Layer 5 of a small transformer language model trained on English Wikipedia (9 layers, counted from 0, width 128).
In attention head 0, each number of a token's query is one row of weights dot the token's vector x plus its bias. The head spreads its attention over the tokens so far by the softmax of query dot key.

Query weights of the head. A number n stands for (n - 500) times 0.0015.
q0 (bias 0.126): 447,739,224,504,435,662,488,263,363,561,411,437,453,557,257,679,489,672,375,493,464,451,355,485,687,515,300,586,469,445,488,496,677,511,645,515,190,306,425,420,632,621,628,372,271,481,615,329,313,582,619,524,593,404,778,500,592,632,647,550,364,391,380,467,385,704,431,482,349,584,477,482,746,346,426,447,689,467,744,629,551,455,383,452,587,335,288,254,546,386,508,571,384,363,427,712,488,313,500,481,414,496,742,756,616,508,572,659,549,500,476,640,559,420,470,695,626,466,551,512,476,378,422,756,474,533,614,277
q1 (bias 0.030): 437,517,487,554,619,448,172,427,523,201,778,429,285,500,425,549,566,495,566,390,464,509,701,642,421,605,556,566,769,416,617,625,445,633,577,219,398,214,85,779,731,425,601,321,549,398,641,258,313,450,425,419,686,552,608,616,360,461,733,548,408,450,410,446,527,761,283,616,609,401,641,589,756,402,522,581,496,274,569,535,688,441,596,382,580,583,280,504,491,560,456,754,694,388,661,484,252,244,469,287,792,741,402,533,271,637,300,671,603,461,433,300,531,539,587,523,534,682,430,745,375,463,614,432,475,453,363,544
q2 (bias -0.013): 445,346,596,602,619,770,492,607,123,444,409,551,531,556,533,640,478,125,738,393,417,548,603,579,282,397,591,485,530,562,492,443,696,627,440,786,647,493,380,571,508,233,573,355,582,385,497,488,672,452,461,393,452,458,526,161,579,492,559,595,511,524,457,790,523,531,659,670,638,409,391,574,530,679,304,481,357,629,481,458,492,529,139,536,481,694,456,356,357,632,415,547,413,526,660,532,527,441,454,500,705,367,633,488,596,591,472,278,407,662,528,520,496,564,420,404,680,452,486,454,492,600,282,488,463,414,500,281
q3 (bias -0.120): 467,496,587,336,437,349,558,598,708,448,429,507,454,589,702,418,729,460,428,427,578,448,453,325,519,361,583,542,425,641,496,317,386,500,552,651,427,449,573,750,296,423,409,356,512,493,565,450,452,540,241,774,484,542,565,294,637,405,516,590,580,725,433,576,376,328,432,644,605,811,352,497,293,620,428,643,525,575,537,573,314,304,493,375,407,753,663,373,631,528,305,423,488,537,372,586,680,687,466,504,504,350,391,431,489,461,441,197,382,455,555,584,677,440,489,199,403,456,585,781,519,836,458,602,598,427,489,630
q4 (bias 0.051): 654,642,295,625,306,206,646,571,618,685,508,641,538,236,608,643,590,400,435,566,500,496,420,377,546,321,504,271,866,416,485,575,357,504,366,496,370,273,519,633,549,476,583,515,515,500,582,372,405,511,569,410,524,640,612,485,535,241,469,368,432,532,333,943,454,672,511,464,293,451,678,532,515,550,588,515,617,618,582,515,371,544,580,465,597,375,476,688,702,357,477,593,410,552,334,479,477,547,538,545,757,478,387,476,390,381,551,405,381,489,750,415,558,541,475,468,291,467,436,329,384,694,496,629,595,557,443,321
q5 (bias 0.040): 352,475,879,189,535,377,517,703,571,409,376,359,347,458,718,500,492,693,693,525,539,504,500,341,819,606,382,402,635,599,529,710,368,737,492,517,646,533,715,644,398,157,530,566,552,376,393,500,611,272,365,465,610,426,350,605,701,244,548,626,402,637,337,512,413,281,555,419,649,239,367,637,471,630,444,636,818,664,567,461,577,533,597,359,561,180,389,618,504,709,256,487,469,379,517,372,599,574,294,618,358,348,600,559,492,319,385,449,438,521,509,509,444,387,415,695,897,443,396,555,439,562,398,623,304,546,573,590
q6 (bias 0.063): 469,504,595,634,504,465,508,402,831,396,500,410,390,226,317,433,440,612,299,424,455,467,440,748,461,580,508,333,610,218,554,574,615,340,171,370,305,591,524,711,661,322,768,412,564,550,578,448,356,508,504,524,635,438,624,543,468,607,520,531,358,442,470,541,629,439,629,698,456,531,539,449,542,179,532,179,463,507,457,377,512,613,449,557,464,274,735,543,399,562,726,364,650,527,524,448,500,553,560,574,444,618,661,529,542,680,455,634,677,442,638,425,588,535,399,652,841,515,589,476,584,340,753,512,394,289,241,302
q7 (bias 0.102): 534,480,521,478,467,599,550,680,633,562,574,480,603,382,534,547,611,470,252,555,251,530,599,483,518,674,518,461,620,489,391,511,455,386,325,307,572,746,371,365,475,397,553,545,626,635,452,271,422,337,379,511,658,484,436,423,610,493,576,504,319,452,443,476,453,518,739,399,684,504,490,444,714,370,550,665,497,420,591,411,646,422,493,544,674,346,455,549,626,537,536,489,441,312,655,480,428,464,457,620,626,263,442,625,445,533,500,379,549,231,409,255,885,577,601,418,675,305,380,411,543,444,738,577,493,413,518,325
q8 (bias -0.147): 242,504,744,214,389,436,508,417,496,548,662,442,469,493,551,475,482,520,504,467,692,508,434,601,393,375,715,623,318,535,647,587,566,637,575,356,658,562,692,586,565,439,473,622,694,396,507,414,683,569,223,532,291,286,515,519,323,584,664,398,534,738,404,363,430,355,674,446,528,413,511,686,363,492,776,408,650,396,440,439,290,398,601,354,516,322,304,387,504,264,623,364,296,504,330,500,261,508,373,693,357,489,679,581,471,500,405,656,664,586,563,528,454,526,493,576,751,588,389,656,535,544,588,653,537,631,258,504
q9 (bias 0.081): 291,583,409,473,621,672,539,254,406,584,545,406,673,492,381,374,451,482,394,409,536,369,434,750,461,629,628,817,577,357,496,598,659,606,343,479,661,450,504,655,345,639,496,722,570,483,539,504,482,488,426,273,558,722,405,368,300,85,460,615,703,284,294,508,738,416,483,725,448,338,711,584,462,500,296,533,439,589,475,378,530,665,433,357,865,532,740,440,543,369,500,447,496,513,569,415,762,168,644,423,880,300,588,619,684,379,728,509,597,385,549,358,587,492,373,509,479,367,266,461,693,212,370,509,335,389,644,500
q10 (bias -0.026): 325,430,365,398,435,169,433,647,408,680,370,406,566,506,587,438,528,469,525,516,622,562,642,409,464,383,660,503,556,646,565,604,545,556,468,455,463,630,703,425,480,475,339,577,527,567,524,527,414,491,522,343,449,554,720,545,395,464,564,640,411,702,734,428,379,239,396,500,527,767,574,372,564,638,735,567,503,401,574,271,457,541,379,527,507,392,652,555,442,593,271,497,585,497,588,410,650,490,510,644,410,471,557,574,576,569,261,411,439,390,490,357,547,484,522,373,468,465,611,490,286,589,596,602,538,405,483,556
q11 (bias 0.031): 542,606,583,679,488,586,472,488,222,492,422,448,575,407,567,778,630,700,608,519,382,566,443,368,457,530,371,341,719,389,469,434,576,642,419,565,588,530,647,317,457,356,472,500,568,465,419,629,393,296,639,231,332,475,320,236,618,654,585,445,650,360,304,526,440,756,492,429,427,761,612,405,431,673,441,534,592,422,539,564,587,541,540,602,761,504,455,227,492,603,516,408,305,628,567,288,640,156,631,508,372,466,440,513,519,381,398,705,400,442,386,379,304,519,669,541,442,252,389,638,424,837,559,549,685,707,675,567
q12 (bias 0.072): 685,558,549,562,707,653,697,484,415,500,519,646,466,723,550,303,567,472,376,298,535,680,604,448,489,478,552,673,411,519,400,570,435,383,268,576,492,561,489,415,511,363,564,569,595,464,487,443,625,597,687,666,446,280,436,478,461,718,466,326,399,558,486,535,343,573,422,408,545,345,592,262,642,538,523,318,542,570,419,602,474,740,404,326,771,595,453,489,397,441,361,614,400,467,705,560,534,653,515,244,447,486,362,249,514,858,267,654,591,408,450,544,489,419,475,265,695,464,609,609,519,410,242,427,536,668,610,304
q13 (bias -0.059): 318,277,370,354,619,387,647,520,496,592,345,440,508,354,478,493,404,376,749,386,395,463,342,380,563,606,430,294,516,381,694,376,340,600,554,660,599,613,790,557,386,390,547,469,560,615,701,556,705,432,397,378,581,449,534,531,455,524,496,539,583,508,456,288,632,492,773,645,416,733,373,406,565,352,745,500,346,441,492,413,488,519,590,626,272,567,582,527,484,591,456,548,342,643,293,615,579,460,369,126,444,371,275,270,432,774,467,351,404,705,492,721,420,596,582,455,430,432,515,768,488,672,799,476,519,639,571,484
q14 (bias 0.113): 718,705,484,592,508,546,465,199,432,583,335,563,550,576,493,496,551,574,258,627,468,541,411,450,488,437,169,559,565,738,481,676,387,471,428,609,367,366,508,472,782,792,477,545,299,564,500,301,439,329,491,472,641,507,592,611,692,477,607,546,434,488,413,585,718,700,500,563,557,473,511,411,500,642,375,462,714,464,714,668,554,322,255,596,603,488,272,427,527,350,473,267,664,340,388,515,390,424,484,573,618,500,440,616,264,383,560,578,163,366,416,574,425,435,622,654,622,440,453,348,528,549,624,488,626,625,179,414
q15 (bias -0.055): 474,411,415,441,420,351,438,504,560,586,668,402,723,391,496,435,562,585,264,718,678,440,463,149,412,263,424,121,603,546,379,257,556,406,387,299,744,552,554,512,607,595,646,720,438,496,627,531,484,368,500,413,504,532,405,349,690,488,367,447,416,776,669,485,194,429,393,573,610,542,538,316,444,508,365,507,597,309,500,543,239,772,479,571,633,508,621,515,462,496,697,469,536,564,557,381,527,555,512,485,601,615,425,488,377,436,520,515,283,508,579,618,422,534,763,432,545,496,486,673,539,664,512,567,732,479,384,342
q16 (bias 0.066): 682,672,594,487,460,211,587,540,682,575,838,480,504,253,484,725,415,392,254,574,509,715,406,475,830,455,665,138,742,375,399,846,475,500,525,542,444,455,332,364,521,537,496,359,322,409,465,417,321,619,524,615,668,500,708,399,487,367,657,280,483,491,388,391,452,276,326,581,630,458,454,618,458,348,470,579,612,380,408,341,252,459,473,527,661,500,500,272,589,590,573,283,429,626,364,488,366,618,582,644,785,578,290,646,450,340,473,607,383,870,654,473,621,513,533,504,580,558,616,363,478,130,564,764,561,477,547,453
q17 (bias 0.085): 334,361,449,572,520,531,544,261,755,534,691,500,527,630,548,559,437,681,312,508,532,827,286,366,539,515,415,716,516,539,400,195,568,600,542,310,374,380,393,464,512,378,734,519,448,447,528,584,549,564,775,225,532,403,418,581,657,433,648,338,629,626,229,582,552,689,752,404,478,388,680,446,519,177,374,307,580,500,673,433,488,556,600,581,603,169,463,515,500,389,618,436,343,596,597,309,378,388,401,543,603,651,344,612,421,728,455,656,489,419,396,616,555,473,444,463,458,417,321,641,361,455,700,415,609,404,496,414
q18 (bias -0.077): 565,675,447,500,588,425,405,523,569,583,801,534,674,443,513,454,454,397,323,303,779,183,513,544,362,247,478,401,257,397,579,544,547,639,614,470,464,577,374,418,841,438,487,660,808,444,268,309,207,419,561,679,661,574,411,447,505,241,755,359,313,481,458,175,586,527,310,487,656,148,639,562,604,341,630,103,554,258,535,428,758,594,639,376,591,425,542,557,504,355,316,450,587,513,770,768,585,245,531,597,473,706,618,339,526,606,528,585,652,439,363,708,698,417,610,509,701,521,517,482,577,351,522,491,509,667,374,428
q19 (bias -0.108): 632,554,405,349,351,566,422,609,554,619,445,517,517,449,566,421,503,548,507,591,450,401,520,514,399,322,413,535,431,567,500,538,453,374,424,534,391,540,458,554,503,511,521,432,436,412,748,471,719,687,178,511,475,397,570,407,817,381,575,320,472,759,667,444,468,223,708,357,339,476,534,568,548,493,676,330,676,313,414,384,395,517,551,496,439,359,511,379,638,676,359,663,478,366,469,566,606,593,398,538,564,547,429,537,395,762,681,556,503,366,442,734,263,339,656,511,414,527,392,419,564,620,682,576,580,560,581,556
q20 (bias 0.090): 230,443,539,306,512,395,377,561,630,615,500,466,645,423,582,482,526,935,422,500,423,336,417,292,657,281,617,421,679,627,426,543,413,340,585,321,449,368,460,641,410,492,512,504,568,370,740,609,291,575,420,240,565,449,616,322,674,555,448,527,414,320,360,530,596,661,543,470,449,570,331,630,615,256,575,538,584,581,438,642,606,406,349,504,600,475,656,787,577,706,733,420,366,396,617,541,488,701,333,827,270,492,685,688,466,341,415,516,534,291,540,604,532,550,298,631,473,428,518,390,360,566,516,577,436,542,349,374
q21 (bias 0.083): 190,702,456,659,642,650,608,542,504,683,599,434,592,471,542,472,417,457,368,362,606,288,602,634,452,606,515,418,515,318,391,300,600,441,493,493,511,652,504,693,467,278,585,468,354,479,398,564,535,525,546,451,405,598,637,344,322,570,372,507,132,538,565,315,676,492,442,441,497,435,482,497,529,391,385,371,517,421,666,567,599,690,449,481,489,442,446,475,489,442,411,493,690,594,694,462,377,598,400,657,530,710,349,582,286,929,397,680,540,540,670,348,310,475,546,646,435,436,469,647,418,227,588,485,616,595,426,570
q22 (bias -0.042): 489,745,477,610,587,557,369,614,374,262,540,460,271,448,424,693,435,500,540,621,398,428,416,485,553,177,625,504,545,630,451,504,485,550,466,633,542,544,608,296,291,557,534,433,337,685,418,621,500,248,478,232,303,356,471,733,547,511,625,572,519,456,361,735,438,637,670,464,363,538,601,328,237,737,489,648,603,382,594,435,431,748,598,665,407,536,480,365,395,448,442,515,500,347,383,550,669,383,573,591,619,518,516,318,599,496,563,412,467,481,339,528,334,380,402,639,489,540,735,710,407,639,492,571,420,573,838,408
q23 (bias -0.048): 665,700,692,526,374,662,394,457,444,671,669,413,504,500,722,794,736,544,461,267,603,544,448,598,350,592,210,525,492,580,409,578,443,674,598,464,403,536,584,706,292,356,487,419,547,630,406,372,478,596,386,440,660,550,452,582,620,366,615,504,158,552,461,480,317,539,500,476,535,364,398,650,285,611,353,387,562,512,635,529,500,444,542,349,559,407,338,273,348,679,483,648,380,373,794,716,454,470,268,438,504,689,632,433,331,639,215,942,720,492,805,544,437,467,540,256,512,315,418,396,458,330,400,603,424,420,466,345
q24 (bias 0.003): 533,520,355,526,438,293,345,359,231,616,646,488,547,496,254,508,468,303,580,475,185,887,439,701,760,770,433,804,454,560,764,517,455,500,521,583,642,443,457,456,563,409,245,570,668,665,691,443,469,415,447,588,689,242,549,772,557,517,691,450,513,380,186,520,652,439,445,423,543,529,438,771,202,556,376,661,579,345,425,701,602,382,500,781,487,378,433,248,584,602,440,483,509,308,508,524,384,426,410,572,448,479,613,609,549,597,729,423,508,320,622,342,590,292,419,789,316,504,528,564,396,478,509,544,512,673,616,312
q25 (bias 0.091): 364,377,470,750,487,403,491,522,531,720,620,237,150,258,540,516,540,397,202,697,333,785,394,316,573,578,449,346,601,534,567,643,483,565,353,566,552,328,491,513,559,592,730,508,444,570,408,579,536,422,582,253,398,496,630,517,456,466,770,445,543,318,416,589,539,758,606,654,303,769,283,453,508,635,517,525,396,280,747,620,287,349,445,289,661,265,612,572,660,379,659,513,566,558,470,492,552,391,543,513,242,541,500,631,409,305,566,393,458,756,434,654,673,433,573,513,412,233,624,462,88,433,764,583,582,578,513,337
q26 (bias -0.102): 471,699,489,447,554,305,650,485,700,565,573,588,644,511,500,472,556,644,357,361,371,364,397,420,548,432,394,362,629,593,507,526,288,307,627,622,522,265,560,549,482,476,456,586,541,565,620,462,546,379,92,416,554,527,373,500,778,448,542,401,581,801,427,261,398,588,496,489,565,562,333,476,500,594,582,446,742,507,413,489,493,588,632,833,410,331,388,555,591,318,534,500,469,536,805,577,451,538,519,478,347,529,462,602,310,631,450,641,366,351,705,747,373,478,570,287,434,293,406,585,530,585,626,561,447,322,646,414
q27 (bias 0.028): 535,630,356,545,512,349,633,326,508,438,413,549,444,344,477,657,647,471,455,362,270,437,458,272,444,354,306,363,761,781,311,516,446,330,535,636,460,554,407,504,528,560,691,430,326,484,647,496,362,607,609,191,504,570,778,429,656,500,439,457,512,621,380,663,353,701,480,530,640,816,523,445,477,659,472,423,407,264,496,617,460,412,445,657,533,563,554,599,689,320,416,480,426,297,758,451,770,586,383,393,476,454,459,572,558,172,475,584,344,445,668,669,363,645,618,696,563,315,444,648,407,821,332,492,527,470,665,528
q28 (bias -0.115): 418,534,472,294,533,493,596,511,474,462,694,360,644,479,447,586,434,396,493,355,612,540,524,579,528,453,451,373,517,677,386,569,527,543,531,544,390,486,426,453,514,258,591,626,514,459,582,655,434,473,464,565,693,335,594,566,533,609,561,420,581,566,444,537,489,565,517,423,562,549,431,451,107,590,648,534,218,523,528,365,816,476,603,395,690,623,592,910,320,640,408,443,471,524,584,311,383,201,408,378,450,303,310,425,408,668,391,535,411,517,554,440,315,438,537,515,566,666,645,493,496,456,602,489,645,526,610,581
q29 (bias 0.055): 454,496,456,667,211,453,540,516,492,392,376,557,409,655,523,802,406,500,485,576,435,442,629,590,866,527,402,584,461,452,304,465,627,447,227,527,516,573,520,296,496,619,226,886,532,427,432,724,400,356,586,578,693,566,693,312,369,572,618,500,607,364,481,530,472,312,661,353,467,641,659,518,357,358,460,396,422,385,660,588,540,690,453,525,589,538,475,520,371,496,456,415,750,535,338,635,664,549,700,484,673,316,334,538,442,351,405,786,577,391,659,332,496,547,628,409,391,243,359,397,476,616,361,680,698,496,368,428
q30 (bias -0.012): 354,507,403,544,331,692,606,472,480,542,432,515,438,436,551,558,379,467,602,444,596,386,467,618,667,321,454,788,527,211,427,412,170,456,690,462,355,638,582,512,330,463,446,553,465,560,465,409,455,619,548,560,223,674,566,695,440,640,397,504,488,609,794,698,255,432,535,423,493,397,610,589,515,638,636,323,623,674,565,543,264,526,535,612,472,685,399,504,382,484,410,681,412,451,512,347,598,722,324,193,633,511,714,380,257,524,556,488,523,473,580,718,355,675,459,528,409,466,456,578,701,593,450,257,556,641,242,566
q31 (bias -0.066): 545,523,465,979,459,714,437,747,175,317,545,270,527,546,504,500,319,715,489,443,710,480,680,723,676,481,422,476,341,461,430,593,538,670,342,481,492,538,540,327,250,496,402,511,361,504,465,484,529,376,429,718,626,392,567,365,500,622,680,608,758,427,412,515,520,375,298,355,724,330,584,554,515,564,575,413,463,518,619,579,586,339,371,557,500,670,545,299,550,553,449,504,682,634,527,408,611,825,563,418,488,413,588,487,545,455,354,520,229,392,581,512,460,277,571,361,396,281,592,425,687,402,363,508,523,575,630,402

Each question shows a short text with each token's key, already scaled and adjusted for position as the last token sees it. A number n stands for (n - 500) times 0.0046.

Then comes the last token's vector x. A number n stands for (n - 500) times 0.0077.

0 ")": 103,150,641,728,403,532,245,567,458,386,563,732,592,508,311,426,513,216,387,538,486,176,668,412,655,427,640,356,689,658,403,787
1 " |\n": 107,123,687,709,382,463,288,594,440,459,495,775,625,459,262,429,502,203,386,534,453,156,630,405,667,394,610,299,697,682,371,890
2 "|": 88,133,687,734,395,494,234,581,443,455,484,755,648,423,257,430,512,200,402,503,462,144,637,378,645,424,624,332,706,672,344,860
3 " —": 110,108,701,752,419,470,242,580,472,431,489,757,633,445,266,417,513,186,380,539,453,178,619,409,673,437,626,353,702,646,365,867
4 " |": 102,149,683,734,379,483,239,585,449,470,484,780,654,433,261,442,492,213,403,524,439,150,631,382,626,408,616,308,728,651,347,871
5 " FW": 106,87,693,749,420,502,241,558,483,444,499,768,643,488,230,447,490,199,407,567,489,132,649,437,673,434,649,354,706,640,362,849
x: 595,515,568,519,558,502,350,859,528,356,520,847,605,552,293,573,818,481,423,532,299,635,459,447,510,426,772,586,707,356,316,691,300,263,542,649,627,387,397,353,445,536,427,481,589,356,333,509,368,405,478,667,520,481,543,390,514,563,499,547,795,694,495,508,652,379,686,418,543,435,472,611,586,503,441,636,583,731,566,379,609,620,477,430,591,649,607,606,266,554,482,130,394,591,522,523,510,655,443,415,402,594,481,648,227,348,511,562,430,140,404,318,536,527,460,523,367,395,415,511,431,374,775,526,410,430,495,193
Which token does the last token look at most? 2 "|"

0 " c": 97,158,636,726,398,538,251,553,460,377,561,707,602,510,312,424,506,214,406,555,476,175,669,424,651,407,635,350,698,643,427,790
1 "ut": 93,141,683,745,386,463,224,520,489,425,482,745,622,474,192,452,495,197,479,561,422,143,663,409,668,382,665,320,731,576,374,894
2 ".\n\n": 75,136,692,765,400,496,246,560,452,458,532,753,615,477,234,431,505,173,412,544,424,149,663,417,677,379,617,329,722,638,375,858
3 "In": 115,183,682,701,386,453,231,568,493,423,493,778,615,476,247,395,491,206,438,553,441,162,654,423,756,432,666,336,762,610,334,881
4 " p": 62,131,706,740,347,473,255,502,513,408,505,730,681,482,236,464,468,200,418,599,465,178,681,448,686,368,667,361,730,600,378,882
5 "urs": 105,179,669,772,374,476,237,501,510,443,478,736,630,449,219,455,519,141,455,570,436,117,688,446,712,388,659,338,715,581,372,879
x: 549,515,546,513,628,523,480,824,551,393,668,810,613,534,308,610,880,399,341,609,295,667,472,497,511,414,787,586,659,448,450,570,374,279,333,640,624,412,547,325,312,594,392,377,629,329,358,526,384,407,504,571,437,534,585,402,583,532,537,517,717,694,460,465,708,417,505,422,412,431,518,661,542,422,362,645,516,641,589,410,609,637,515,470,540,710,603,461,281,421,523,163,359,562,612,632,517,634,472,418,382,549,546,587,157,328,438,643,401,145,515,355,543,413,568,563,443,431,436,515,385,367,883,562,369,379,445,279
Which token does the last token look at most, and with what share of its attention? 3 "In", with about 60%

0 "a": 88,155,651,726,394,531,250,543,470,378,555,717,604,506,301,421,502,208,402,551,469,175,674,425,653,412,637,350,697,639,421,796
1 ")": 104,129,702,763,397,509,248,529,476,430,539,765,652,466,245,424,484,186,397,537,424,144,671,435,654,378,631,325,757,649,354,859
2 " |\n": 111,118,693,698,381,469,292,582,436,469,486,778,641,459,257,429,493,198,381,530,443,163,641,412,661,380,601,310,711,685,373,888
3 "|": 84,133,696,731,390,500,235,568,441,450,483,749,656,430,255,432,508,194,404,506,448,150,636,373,641,412,613,335,711,668,343,858
4 " —": 109,106,703,747,411,473,243,567,472,433,482,753,645,448,261,415,508,185,381,548,436,184,626,409,669,416,618,350,716,641,368,868
5 " |": 101,146,690,731,374,488,240,573,451,468,483,774,660,439,253,443,489,208,402,527,428,151,633,381,627,397,603,309,734,650,348,871
x: 588,471,530,558,637,534,406,830,441,435,596,879,558,538,257,517,773,471,426,496,301,611,414,455,512,417,706,568,744,470,410,603,386,201,438,627,651,504,401,248,374,561,485,415,674,348,372,508,371,480,498,668,547,479,599,396,540,562,462,566,721,696,387,591,601,387,627,400,522,411,433,651,718,492,511,647,455,664,557,450,619,591,579,462,586,734,566,495,263,455,497,119,386,589,497,583,565,674,444,483,325,540,459,619,274,363,522,614,416,115,454,309,458,529,517,488,398,440,394,483,453,388,775,538,410,418,500,156
Which token does the last token look at most? 3 "|"

0 " players": 96,163,642,733,396,544,247,563,461,368,564,724,593,502,312,410,496,203,387,544,491,171,674,416,658,428,638,352,679,650,414,798
1 " qual": 98,116,676,764,363,513,248,542,479,414,518,744,637,434,274,422,474,178,390,564,461,115,648,407,685,397,650,366,723,619,392,914
2 "ified": 95,148,705,753,436,485,244,552,474,433,496,741,628,438,246,413,483,159,395,560,466,109,653,398,688,379,623,344,701,568,396,883
3 ".": 81,149,684,789,397,522,231,540,470,457,519,773,616,447,231,431,517,181,403,549,449,121,674,447,706,418,616,334,723,639,343,878
4 " The": 78,161,687,707,398,488,231,548,483,446,477,769,634,458,230,421,487,233,375,543,477,127,644,382,755,452,648,313,738,617,352,863
5 " leading": 78,177,672,736,410,513,209,536,474,449,485,758,612,420,249,417,479,216,397,576,437,93,632,393,688,393,657,353,749,589,364,885
x: 546,474,548,625,561,606,444,768,601,353,739,921,585,544,262,560,709,460,350,490,381,574,514,430,493,421,766,616,636,408,410,577,335,232,460,625,632,412,436,312,467,534,514,364,657,271,372,576,402,388,506,590,487,499,560,445,622,484,566,699,786,691,426,527,592,440,553,389,496,387,448,576,582,459,464,627,499,745,590,501,634,583,593,377,603,689,578,441,246,409,488,147,341,493,547,561,592,653,439,410,355,605,444,611,213,289,445,587,428,169,529,369,567,485,546,527,420,376,425,601,476,376,785,541,415,422,431,157
Which token does the last token look at most, and with what share of its attention? 4 " The", with about 40%

0 "e": 84,153,654,734,390,536,246,545,473,379,554,724,611,499,299,423,507,201,400,547,470,173,671,426,660,418,642,350,703,636,412,801
1 "er": 90,78,678,783,373,501,215,516,500,399,534,750,642,485,212,433,475,168,438,596,446,129,657,440,660,399,645,333,741,594,392,872
2 " Play": 82,127,672,749,382,501,200,542,466,405,501,748,651,494,251,462,459,164,434,573,404,150,656,387,636,371,651,362,750,611,380,879
3 "ers": 67,140,690,762,409,473,197,517,496,396,514,746,635,491,220,438,477,153,432,578,433,115,659,429,647,420,608,324,722,619,392,869
4 " had": 86,163,694,721,414,472,220,569,478,459,525,759,593,480,239,451,479,142,450,535,445,127,656,428,663,382,600,323,722,605,357,873
5 " been": 83,161,682,757,389,503,247,541,471,460,529,763,633,474,227,433,477,166,437,519,452,125,655,397,642,398,614,332,716,614,365,880
x: 659,492,556,547,654,556,373,854,548,311,642,807,596,608,345,521,859,410,514,582,344,550,528,450,567,347,708,599,771,459,405,558,331,305,436,590,640,417,438,312,371,600,439,379,629,265,434,497,402,428,504,737,469,540,546,447,607,544,543,584,832,664,416,504,602,420,575,396,479,410,523,552,647,447,458,547,521,582,635,497,633,615,534,403,506,722,565,546,218,408,508,141,365,526,562,560,552,689,471,381,409,530,398,604,208,275,450,650,439,149,431,342,468,410,551,496,474,415,430,520,527,319,658,512,399,388,555,172
Which token does the last token look at most? 5 " been"

0 "|": 89,144,654,728,411,512,251,566,445,393,546,728,606,494,308,430,525,212,388,530,484,182,663,401,632,423,636,348,691,659,404,796
1 " —": 98,118,713,757,429,476,241,561,469,437,509,742,632,440,253,420,513,165,387,547,442,150,635,399,644,417,625,341,704,643,363,872
2 " |": 89,162,686,731,388,491,238,569,453,467,500,770,649,437,252,443,488,195,423,534,423,136,639,386,610,392,614,294,732,643,345,872
3 " FW": 97,103,702,742,425,511,241,545,483,440,507,754,638,494,222,440,479,183,425,581,479,129,661,442,657,414,649,339,708,625,365,851
4 " |": 86,157,698,745,383,504,245,559,453,460,503,793,644,438,248,448,477,184,417,538,423,131,626,397,606,406,618,313,729,655,354,875
5 " CR": 82,92,682,733,412,497,284,575,500,409,474,749,614,503,227,438,477,202,382,607,448,118,645,413,658,417,641,349,718,632,395,844
x: 587,515,516,647,643,492,359,803,513,371,632,826,606,516,262,547,737,457,482,559,290,645,477,353,545,485,768,566,760,442,297,645,249,236,468,620,607,439,397,257,379,572,482,425,648,329,275,557,311,442,459,642,458,469,490,451,577,503,510,649,817,800,475,484,646,407,649,482,551,418,452,622,578,384,450,537,591,717,630,500,557,558,492,404,576,704,635,524,327,643,440,182,395,488,557,537,522,648,526,451,426,593,481,600,232,337,430,527,463,110,410,338,466,573,469,517,459,397,341,483,420,432,744,498,471,424,454,314
Which token does the last token look at most, and with what share of its attention? 0 "|", with about 30%

0 "ard": 83,159,647,738,400,531,255,561,464,381,561,708,596,509,299,421,512,200,402,548,474,172,665,419,653,412,646,349,699,642,419,801
1 "ed": 84,147,690,769,391,482,215,556,483,428,495,715,600,457,213,440,512,154,435,547,417,112,648,395,651,386,650,295,704,565,368,876
2 " ": 65,118,700,749,393,496,241,533,503,424,519,736,652,487,218,445,482,199,415,582,434,119,664,440,662,375,664,335,741,604,391,857
3 "7": 71,115,709,758,385,480,251,526,502,438,493,748,646,508,208,437,474,177,443,577,420,115,660,436,663,375,680,307,737,617,391,869
4 "9": 82,109,691,781,368,488,262,521,535,438,498,728,639,472,185,435,470,160,444,571,412,115,662,444,675,355,674,307,725,614,404,864
5 " (": 83,119,694,772,415,468,266,530,491,444,537,730,653,480,197,429,502,178,421,535,449,133,645,484,639,393,647,321,758,640,397,858
x: 629,477,565,571,603,434,371,790,553,438,640,860,569,601,306,552,890,404,372,571,365,536,439,461,492,382,715,592,775,485,427,597,423,274,464,669,676,409,377,283,387,597,521,424,664,396,342,456,414,449,495,709,355,543,568,416,570,563,434,623,745,648,456,565,635,353,547,422,450,350,446,613,621,475,414,660,469,672,616,482,636,574,528,381,552,735,588,537,251,483,458,151,431,615,550,587,497,648,466,440,349,510,459,650,246,294,430,591,391,101,472,413,535,511,488,499,409,417,358,522,461,372,680,565,501,280,520,239
Which token does the last token look at most, and with what share of its attention? 1 "ed", with about 50%

0 " to": 98,162,644,731,396,544,245,551,462,386,563,719,601,503,307,422,504,209,413,544,475,172,673,425,654,416,629,349,689,642,416,796
1 " miss": 96,123,672,775,338,506,244,517,507,415,522,730,638,440,225,454,452,194,457,550,453,116,665,414,674,379,644,344,726,600,368,901
2 " out": 101,151,678,767,392,500,227,532,482,429,526,728,629,460,211,422,453,177,469,578,430,128,659,441,675,352,627,319,687,604,381,880
3 " on": 74,156,698,774,352,516,231,530,476,428,521,723,655,448,212,424,438,200,459,522,470,149,662,441,668,370,641,334,731,586,386,859
4 " the": 67,137,704,781,363,510,204,513,480,458,506,738,663,455,225,443,437,217,418,536,461,141,674,420,692,383,663,342,716,560,398,830
5 " play": 74,151,695,783,375,524,212,532,471,416,507,728,635,465,245,441,467,188,429,557,415,136,652,443,639,345,645,384,723,609,415,852
x: 589,499,551,542,695,576,427,854,548,430,690,824,612,588,331,455,807,464,385,516,383,649,464,396,477,293,701,618,708,375,406,540,281,263,448,651,657,459,473,253,471,575,560,389,603,282,400,449,364,334,535,643,407,524,518,468,533,505,539,568,839,712,480,456,660,442,593,456,524,375,488,622,511,436,411,613,489,688,644,548,607,585,584,336,611,669,613,456,281,383,481,199,394,604,506,566,553,606,451,475,289,522,428,598,287,292,437,628,439,115,517,286,521,488,557,534,412,389,478,570,507,461,747,587,410,461,413,173
Which token does the last token look at most? 1 " miss"